Layer 7 of a small transformer language model trained on English Wikipedia (15 layers, counted from 0, width 64).
A neuron's activation on a vector x is GELU(weights . x), where the dot is the dot product.

Input weights of the MLP neurons that the questions are about. A number n stands for (n - 500) times 0.0013.
n26: 586,472,463,263,412,505,431,549,467,514,540,445,429,616,625,310,334,666,557,357,588,536,417,789,384,444,351,492,336,506,694,555,338,663,527,581,345,568,704,673,694,612,569,362,527,460,927,421,566,483,487,503,592,338,406,529,213,559,543,435,535,475,604,343
n51: 324,496,462,822,590,315,568,598,388,303,469,316,571,360,432,645,247,483,740,470,230,656,553,653,650,681,569,579,593,564,614,574,573,583,525,418,59,293,700,481,518,612,480,271,524,389,380,415,498,500,561,535,603,599,395,400,621,874,410,717,408,644,322,462
n62: 447,605,557,320,548,492,362,369,604,734,556,468,371,461,708,479,690,741,499,436,515,534,359,226,610,502,327,408,600,238,458,554,641,405,461,584,640,328,640,616,604,554,311,317,244,566,668,653,336,331,644,397,255,530,762,632,430,533,558,397,451,713,417,573
n74: 486,555,345,565,411,99,428,447,350,319,464,532,513,347,675,548,317,405,639,356,358,353,389,158,542,395,689,933,686,274,530,488,443,615,465,374,616,538,637,433,913,373,789,469,563,484,672,696,528,486,363,389,479,648,580,930,429,592,458,474,290,706,390,442
n84: 256,396,485,507,521,450,591,442,559,303,384,797,524,343,394,314,681,575,195,513,626,441,774,759,141,592,400,522,356,491,589,541,504,556,212,374,419,504,450,754,364,653,570,462,581,302,508,565,659,197,337,682,882,618,745,334,410,550,312,594,840,575,426,596
n87: 543,398,313,418,575,397,665,552,511,520,674,464,485,369,526,481,458,425,322,500,237,666,618,569,142,493,598,664,472,590,531,519,656,441,494,317,489,557,493,395,365,398,691,445,523,548,546,836,535,587,714,268,268,445,453,434,449,677,508,605,493,540,653,559
n111: 335,558,521,729,660,743,547,525,621,369,481,746,428,411,238,722,476,688,468,603,435,658,626,726,675,311,475,499,422,500,405,340,559,178,480,455,503,462,350,543,737,628,486,654,529,355,431,466,436,350,500,383,524,353,480,499,377,695,662,647,360,429,302,429
n112: 266,752,574,654,566,710,448,598,482,304,621,388,530,282,606,328,518,524,718,612,526,530,473,484,700,467,197,380,466,525,460,504,503,128,380,416,638,416,478,762,503,803,673,434,553,400,469,551,518,670,332,361,652,772,397,256,268,512,489,415,501,466,401,473
n115: 322,313,452,493,386,403,513,665,538,630,405,367,587,666,121,630,395,422,538,518,852,652,421,562,495,476,312,736,489,545,407,466,391,426,311,332,473,464,681,658,548,470,426,640,464,180,571,727,539,609,912,228,498,343,711,681,505,348,640,379,783,356,522,436
n116: 626,368,729,614,385,664,482,500,473,629,570,470,505,642,466,498,352,390,656,298,592,374,610,468,326,480,500,510,617,320,724,670,349,309,418,326,297,344,372,392,439,728,516,249,737,523,687,534,429,577,357,546,273,415,615,589,694,644,548,555,534,343,418,692
n130: 367,623,373,638,451,527,575,585,453,595,392,259,409,211,354,559,628,507,87,335,460,293,373,314,463,475,702,392,306,405,612,254,411,583,408,436,564,531,769,659,602,513,405,610,591,667,608,663,355,758,909,438,384,718,723,449,619,498,467,659,821,474,361,551
n136: 453,385,541,444,363,599,468,379,266,209,572,533,581,568,420,696,141,474,501,406,593,572,524,709,518,721,459,334,359,377,436,472,640,517,460,374,488,588,470,425,417,712,554,597,294,537,533,422,594,531,631,646,484,502,307,574,586,815,616,402,618,518,773,344
n152: 185,840,320,467,825,492,462,577,432,457,328,407,538,551,502,589,188,480,360,388,568,496,530,413,491,646,667,435,689,493,509,408,385,602,386,314,506,711,752,638,465,712,649,511,756,269,520,533,690,568,479,418,217,385,454,30,663,489,557,340,688,570,406,731
n153: 864,468,537,273,496,610,663,457,549,442,408,402,620,525,618,652,471,717,408,410,489,391,407,638,663,269,513,262,576,396,346,496,676,547,624,601,576,267,396,649,213,446,440,503,633,521,559,556,511,447,430,312,533,479,622,463,423,304,455,631,642,636,405,555
n154: 507,261,471,478,687,658,392,370,340,477,356,457,613,258,708,488,545,587,418,403,730,603,482,534,413,709,413,539,703,269,486,507,472,651,535,796,486,451,485,374,459,315,7,723,702,524,418,592,494,671,461,564,467,600,558,475,633,237,583,434,560,557,393,519
n155: 250,251,558,602,770,441,268,512,729,607,434,500,357,355,571,362,512,607,508,746,615,509,566,601,337,469,666,584,714,450,375,298,365,406,604,463,367,427,417,518,334,315,315,769,614,398,685,411,688,566,829,554,497,398,746,529,532,374,329,581,788,260,704,472
n178: 385,433,490,532,605,479,412,423,684,672,536,554,408,511,603,432,463,457,401,443,490,439,542,542,542,413,407,414,534,400,489,456,380,355,472,329,872,505,537,677,657,621,302,599,444,283,752,465,659,572,431,317,546,312,496,597,707,696,553,333,798,376,429,442
n184: 533,513,490,628,341,513,272,710,530,754,779,759,317,521,739,527,555,263,607,494,430,545,598,684,253,424,354,449,489,436,337,601,344,414,174,677,655,544,414,449,771,537,461,665,298,381,527,417,512,453,398,317,570,442,447,636,617,531,726,381,354,600,505,404
n187: 525,472,382,361,527,846,504,364,455,393,516,354,319,280,554,459,569,321,584,437,698,503,535,527,552,434,564,672,351,427,138,687,311,390,449,533,915,484,459,607,533,683,750,517,284,463,479,514,619,497,450,395,528,506,599,547,427,532,586,403,682,312,764,592
n194: 624,417,476,492,469,584,414,610,539,373,463,450,573,398,738,234,257,570,492,640,331,544,746,418,400,842,456,409,474,401,851,442,329,497,398,512,514,521,515,591,366,609,513,607,430,407,582,518,647,541,618,557,361,481,352,547,296,445,483,565,562,468,443,464
n199: 581,329,649,621,368,687,439,432,432,444,519,548,363,507,759,643,536,542,551,528,413,485,444,440,486,533,547,353,716,516,392,363,469,585,259,353,610,454,385,310,527,647,612,249,380,499,624,385,435,479,318,542,425,365,707,528,561,555,443,487,756,585,528,482
n214: 434,393,402,428,343,456,292,580,547,590,549,494,510,335,575,550,640,346,505,331,485,405,555,483,543,548,798,613,363,511,456,471,749,545,214,405,217,519,483,436,817,610,310,512,491,374,553,570,678,543,469,574,513,572,483,437,592,869,341,764,262,607,318,571
n220: 385,562,541,447,589,534,537,648,259,444,506,490,493,334,720,644,573,640,392,545,464,590,401,499,494,870,480,573,529,450,350,337,560,522,435,495,574,641,546,234,611,490,445,463,450,466,463,455,600,397,320,431,580,641,698,525,407,653,392,285,514,440,689,453
n224: 502,406,447,617,656,802,562,438,516,664,518,316,344,310,791,623,371,605,766,257,886,184,577,587,495,346,561,423,522,442,450,599,807,803,520,907,442,370,507,481,226,437,476,512,499,497,412,592,667,368,504,336,461,433,436,272,642,508,473,101,430,328,467,521
n237: 589,406,613,575,694,304,491,610,640,592,461,615,528,553,408,545,442,466,425,555,627,491,523,268,577,493,516,307,461,519,407,312,256,559,455,306,482,423,382,661,613,455,641,584,420,483,624,292,563,597,648,502,676,480,548,474,515,473,437,443,673,368,630,338
n238: 472,575,501,422,467,518,732,703,440,285,206,556,599,451,585,695,342,596,435,237,427,361,712,754,231,576,583,363,710,578,471,433,546,366,727,556,563,323,601,372,492,664,454,343,735,644,366,559,641,352,603,375,391,496,571,535,556,373,436,546,480,454,659,525
n249: 406,506,483,584,402,435,691,676,553,481,461,474,232,445,576,706,239,467,200,485,415,305,291,287,359,227,452,553,527,509,389,373,721,367,862,478,701,327,586,463,282,700,409,474,663,349,638,670,642,703,834,624,677,321,733,534,605,516,608,204,437,519,301,512
n254: 572,547,803,744,563,578,657,479,416,539,820,354,449,229,433,342,455,444,720,514,525,408,436,514,624,460,757,348,425,571,726,539,790,514,534,611,330,372,562,479,580,390,451,422,423,230,421,789,344,624,788,145,439,316,275,581,451,643,500,356,466,506,380,382

Each question shows a token from some text and the vector x that enters the MLP there. A number n stands for (n - 500) times 0.01.

"ad": 580,540,646,386,340,480,515,459,681,652,474,655,452,458,630,398,478,93,371,630,412,437,457,350,788,649,371,510,409,596,515,398,569,260,528,578,318,771,557,436,415,456,592,638,574,668,388,325,510,432,431,523,467,416,503,482,533,430,488,554,664,656,511,504
Which neuron lights up most? n194

" his": 494,485,701,530,306,421,502,384,474,537,416,546,507,322,623,625,605,309,554,579,545,402,594,478,765,587,478,436,519,654,439,378,383,284,677,652,349,561,498,466,370,389,540,576,708,689,441,485,425,428,347,352,464,291,298,461,612,534,630,387,621,693,537,584
Which two neurons fire most, strongest first? n254, n224

" |\n": 482,678,516,420,391,474,531,250,570,486,294,598,482,400,574,465,645,316,424,632,694,561,633,356,779,395,405,568,427,605,552,496,324,319,593,645,338,614,533,429,349,542,635,578,607,715,327,370,461,267,596,522,569,399,400,562,420,625,539,359,594,622,449,458
Which neuron lights up most? n187

".": 454,538,536,464,407,361,473,274,537,550,364,564,434,427,616,548,537,232,435,565,675,556,663,498,777,557,351,609,398,527,688,479,405,347,606,703,434,607,541,351,412,294,611,490,595,780,394,438,347,421,455,488,494,357,411,619,511,525,519,305,662,608,433,626
Which three neurons fire most, strongest first? n154, n74, n224

" H": 562,374,544,493,294,340,619,242,585,661,469,553,513,505,597,355,631,222,478,675,488,497,594,468,765,545,443,519,344,627,500,397,565,379,604,594,371,690,473,435,376,522,513,507,617,753,663,224,554,439,539,444,422,333,439,388,443,674,457,454,569,656,507,532
Which neuron lights up most? n214

" Gr": 658,380,545,363,315,295,660,292,453,593,349,623,654,468,538,449,623,298,501,628,560,448,641,494,677,553,382,549,404,647,471,390,518,382,583,496,420,740,546,413,340,537,491,530,591,704,494,236,424,423,515,383,500,369,445,459,588,702,492,404,616,718,491,500
Which neuron lights up most? n136

" min": 532,347,567,405,409,462,579,400,598,603,380,568,639,418,565,503,600,363,461,588,449,351,579,375,714,593,297,568,470,701,422,461,503,281,667,571,399,660,443,400,457,492,579,586,672,730,537,451,518,459,276,522,466,472,176,378,556,350,622,324,609,712,580,499
Which neuron lights up most? n154

"an": 628,449,623,469,405,386,528,381,526,658,366,679,425,609,605,365,560,83,414,642,424,438,435,450,745,588,369,569,386,593,512,422,602,348,564,691,328,775,554,459,342,507,609,573,663,700,440,367,480,428,370,575,497,445,329,446,489,594,519,479,677,544,527,409
Which neuron lights up most? n136

" en": 483,528,591,487,316,449,612,358,482,528,432,431,651,445,688,529,597,260,460,513,471,469,632,710,762,488,330,614,430,709,498,415,230,328,565,498,399,631,428,348,354,314,555,502,634,827,340,509,570,638,560,500,493,366,549,455,621,514,443,380,557,617,411,464
Which three neurons fire most, strongest first? n238, n154, n87

" John": 549,445,534,437,347,363,556,383,674,550,394,541,374,374,634,385,565,231,379,663,556,426,580,429,668,656,395,470,572,681,596,426,442,377,493,607,280,718,636,468,367,364,584,521,610,753,321,465,558,509,429,452,467,311,406,459,616,782,446,433,474,639,601,530
Which two neurons fire most, strongest first? n87, n214

"if": 533,574,621,321,265,397,581,492,690,733,366,472,491,538,542,509,545,164,595,775,426,531,434,456,631,518,415,486,550,633,438,500,617,318,530,628,264,598,558,418,415,462,511,491,638,801,467,374,488,461,483,398,632,429,487,409,507,561,499,237,584,664,439,422
Which three neurons fire most, strongest first? n249, n184, n153

"ough": 558,568,701,372,241,306,622,425,636,511,336,474,529,390,596,443,640,119,507,548,509,470,529,555,662,602,462,496,611,666,482,523,462,315,577,547,420,542,671,512,387,411,539,523,612,797,404,393,411,472,500,364,558,382,406,563,472,528,493,298,656,679,400,477
Which two neurons fire most, strongest first? n238, n254

"9": 435,634,674,377,383,393,569,468,616,623,427,537,395,526,473,554,619,390,537,627,477,529,533,393,741,530,478,404,505,491,515,508,335,346,663,442,420,562,577,264,377,353,573,659,662,773,496,286,381,357,399,547,515,374,429,392,476,494,573,387,690,742,672,369
The most active neuron and its activation: n237, at about 1.5

" s": 579,498,574,478,300,352,484,314,485,602,424,501,657,529,666,434,533,266,548,557,547,484,578,491,815,521,392,653,226,704,536,351,417,363,586,592,421,585,487,435,410,505,495,523,569,868,379,406,561,429,662,375,317,364,512,453,481,517,554,334,542,615,570,542
Which neuron lights up most? n136

" near": 392,509,589,461,411,341,515,264,518,512,433,593,452,459,575,426,449,232,423,730,458,468,555,595,725,487,540,635,593,693,554,496,453,321,572,647,428,624,539,482,350,266,584,456,701,846,284,530,433,548,427,446,495,343,445,506,510,624,521,363,564,675,446,428
Which neuron lights up most? n87

" played": 553,642,602,361,333,388,445,310,523,550,320,584,508,377,575,448,627,259,478,539,600,540,554,420,676,438,468,551,495,656,591,344,445,245,763,558,304,490,573,545,385,434,573,549,639,799,401,548,523,323,464,499,500,328,359,538,540,597,700,385,580,598,532,451
Which neuron lights up most? n238

"eter": 500,525,633,427,434,326,493,324,606,613,358,493,462,496,698,444,540,149,437,653,621,506,448,460,662,526,376,544,556,625,612,552,414,268,607,654,355,697,548,426,410,369,624,551,600,782,398,436,447,476,438,458,464,308,329,370,516,691,481,455,661,593,614,506
Which neuron lights up most? n87

"ing": 690,625,731,396,455,421,480,341,478,508,488,598,494,477,633,487,653,174,504,649,452,517,509,367,745,532,450,601,436,615,483,480,525,248,627,564,306,626,553,556,324,440,563,538,578,765,378,482,427,398,495,366,446,327,366,493,418,505,480,400,723,638,515,373
Which three neurons fire most, strongest first? n254, n153, n112

" Hen": 464,458,684,518,504,281,572,299,620,529,379,598,433,419,624,491,533,261,471,559,562,549,478,449,693,545,428,574,569,606,551,429,360,281,572,553,369,776,543,401,303,358,519,518,593,746,402,414,512,537,452,522,478,234,459,513,503,743,443,373,482,703,613,600
Which two neurons fire most, strongest first? n155, n87

"i": 478,547,554,483,379,406,551,313,498,643,357,541,553,636,629,404,656,110,467,571,548,461,444,359,676,561,485,461,406,592,581,510,501,300,551,736,298,791,563,400,427,537,652,579,581,700,551,327,575,449,474,529,526,365,322,347,386,610,488,553,634,629,445,390
Which neuron lights up most? n26

" k": 535,410,489,429,400,345,446,283,545,613,430,479,535,533,527,483,491,223,493,607,611,537,510,459,673,556,549,601,301,741,603,438,447,350,552,639,369,609,494,439,437,436,608,506,581,941,340,341,626,558,587,422,439,362,459,527,318,531,573,307,492,633,609,557
Which two neurons fire most, strongest first? n87, n136

"h": 484,345,642,385,298,442,536,342,576,636,483,640,532,538,556,478,425,99,532,613,532,406,482,470,889,559,375,488,491,613,501,568,431,358,567,656,466,604,494,454,358,419,575,607,516,776,528,276,479,468,537,362,440,437,424,410,437,535,521,421,708,702,484,521
Which three neurons fire most, strongest first? n136, n237, n153

" South": 614,331,569,398,417,438,408,304,776,618,449,634,518,503,609,440,427,329,347,651,350,468,529,489,704,577,459,501,382,636,597,401,516,347,588,560,281,592,643,431,380,400,567,488,758,760,428,445,468,400,383,494,400,362,437,500,572,705,500,416,465,661,638,536
The most active neuron and its activation: n87, at about 1.3

"on": 550,454,726,328,231,328,562,396,661,632,375,615,384,605,631,412,615,158,474,561,450,514,494,569,781,503,359,444,533,595,451,520,485,390,418,737,338,636,518,446,457,501,562,523,585,763,504,378,527,550,337,456,475,362,449,436,615,610,476,369,608,645,454,453
Which neuron lights up most? n184

" four": 544,464,639,402,302,433,480,284,604,568,415,581,499,409,579,500,552,372,634,641,442,367,492,530,719,470,399,521,508,671,520,453,326,346,624,663,324,535,584,373,317,397,612,449,766,805,382,554,512,360,376,401,441,397,363,581,629,537,685,395,566,642,473,465
Which neuron lights up most? n116

"a": 537,433,640,444,339,404,522,472,584,710,347,535,541,569,547,553,658,68,532,557,490,519,565,309,716,536,448,519,431,643,522,441,483,199,579,668,391,712,594,457,424,459,584,589,664,594,499,292,571,434,419,496,486,391,346,440,393,594,432,430,672,659,498,395
Which neuron lights up most? n237

" ": 498,524,612,538,345,301,484,388,582,435,441,518,523,576,495,691,591,449,513,650,418,542,600,381,869,482,362,684,355,588,657,457,450,345,517,603,314,647,556,415,444,409,573,590,543,765,301,477,536,392,497,510,320,266,387,521,430,524,584,235,502,636,561,488
Which neuron lights up most? n111

"ia": 529,516,626,445,394,425,581,421,506,651,391,600,505,583,620,396,688,166,460,603,500,467,477,391,841,581,467,484,400,628,484,408,498,254,523,681,392,649,646,406,276,352,643,536,605,647,544,408,444,453,424,555,559,252,300,425,500,532,498,619,602,595,502,509
The most active neuron and its activation: n237, at about 0.1

"p": 523,620,709,386,286,545,480,432,576,681,382,542,540,392,618,488,620,205,458,626,610,392,536,422,845,545,299,573,552,451,439,472,539,390,528,550,532,654,525,348,392,471,563,494,617,724,348,381,476,377,593,430,347,471,370,432,444,244,540,439,721,695,543,430
Which neuron lights up most? n62

" three": 451,480,668,416,346,429,481,266,612,572,364,548,535,401,575,538,554,339,637,613,469,434,502,482,662,438,479,462,410,685,582,452,338,293,698,664,323,564,600,489,320,412,587,461,742,801,388,525,513,329,493,418,403,351,376,564,579,556,689,407,662,599,435,452
Which neuron lights up most? n254

"el": 688,532,590,389,432,371,487,473,647,555,378,519,476,496,553,386,635,166,469,629,485,385,571,453,762,657,439,431,358,599,452,385,463,321,527,541,401,762,745,320,490,504,494,547,554,643,363,432,592,400,479,435,680,365,349,482,530,606,464,287,599,696,554,484
Which neuron lights up most? n220

"all": 689,540,643,283,334,448,500,417,607,544,345,626,501,588,547,397,509,220,425,680,499,467,471,368,847,628,310,490,475,624,512,447,556,328,612,527,350,663,526,447,357,629,548,569,628,685,439,423,464,291,399,436,426,405,428,425,473,571,596,525,759,619,501,388
The most active neuron and its activation: n153, at about 1.3

" him": 398,592,712,503,367,292,427,341,456,550,379,523,562,344,660,485,615,210,461,578,610,415,510,511,698,596,439,494,548,625,481,420,399,296,640,625,389,575,566,553,282,449,529,603,662,828,418,464,512,413,496,373,522,263,377,500,492,554,613,447,605,614,525,603
The most active neuron and its activation: n155, at about 0.63

"ed": 493,670,702,496,485,347,473,419,500,475,402,630,560,436,570,443,552,154,484,602,483,503,512,274,728,591,456,536,455,626,530,500,474,223,738,536,342,605,542,558,400,401,512,615,671,736,388,489,443,405,504,480,540,383,352,552,469,482,468,277,693,703,424,401
Which neuron lights up most? n254

" de": 554,426,557,552,302,470,485,386,485,607,356,479,524,524,652,523,701,175,523,605,609,450,548,525,719,498,411,596,475,786,492,475,232,283,520,552,422,656,556,353,366,350,610,549,715,749,447,462,602,577,512,495,391,335,483,452,544,556,457,242,468,587,470,477
The most active neuron and its activation: n116, at about 0.63

"==\n": 355,616,571,491,405,410,539,163,589,495,350,592,604,379,588,565,564,291,435,672,653,579,728,442,605,452,356,552,352,580,662,398,309,355,539,634,356,531,538,457,382,414,592,590,531,717,324,505,365,447,393,473,554,430,457,568,573,557,462,369,602,707,520,537
The most active neuron and its activation: n84, at about 1.9

" b": 584,468,565,376,353,446,575,332,564,600,439,525,607,433,521,361,482,267,472,697,582,436,622,557,807,622,378,573,422,702,495,459,460,349,619,533,396,576,435,456,431,457,434,482,502,906,432,332,483,377,615,425,434,370,595,523,452,437,533,307,564,738,481,460
Which neuron lights up most? n62

"em": 628,409,693,388,193,467,383,446,702,422,307,534,620,433,676,426,499,156,503,458,462,470,554,432,815,586,337,604,399,562,550,633,402,413,473,609,393,560,482,364,466,463,620,587,723,640,490,472,475,558,584,361,494,339,426,558,525,376,557,321,574,616,637,542
The most active neuron and its activation: n194, at about 1.4

").\n\n": 368,611,542,460,363,355,511,203,670,472,377,619,567,372,563,583,584,279,450,611,623,559,754,536,691,527,393,601,369,541,649,368,324,331,482,589,383,589,538,445,363,407,620,613,540,721,320,511,370,430,421,531,548,371,499,507,528,504,495,440,547,682,460,580
Which two neurons fire most, strongest first? n84, n111

"ven": 616,498,556,447,318,318,458,409,665,508,473,639,393,495,583,543,509,88,515,510,484,454,489,569,702,493,433,548,479,734,589,466,405,334,631,577,342,605,631,278,431,445,567,445,761,742,346,451,493,443,439,538,517,318,488,483,583,635,532,469,625,632,479,317
Which two neurons fire most, strongest first? n51, n116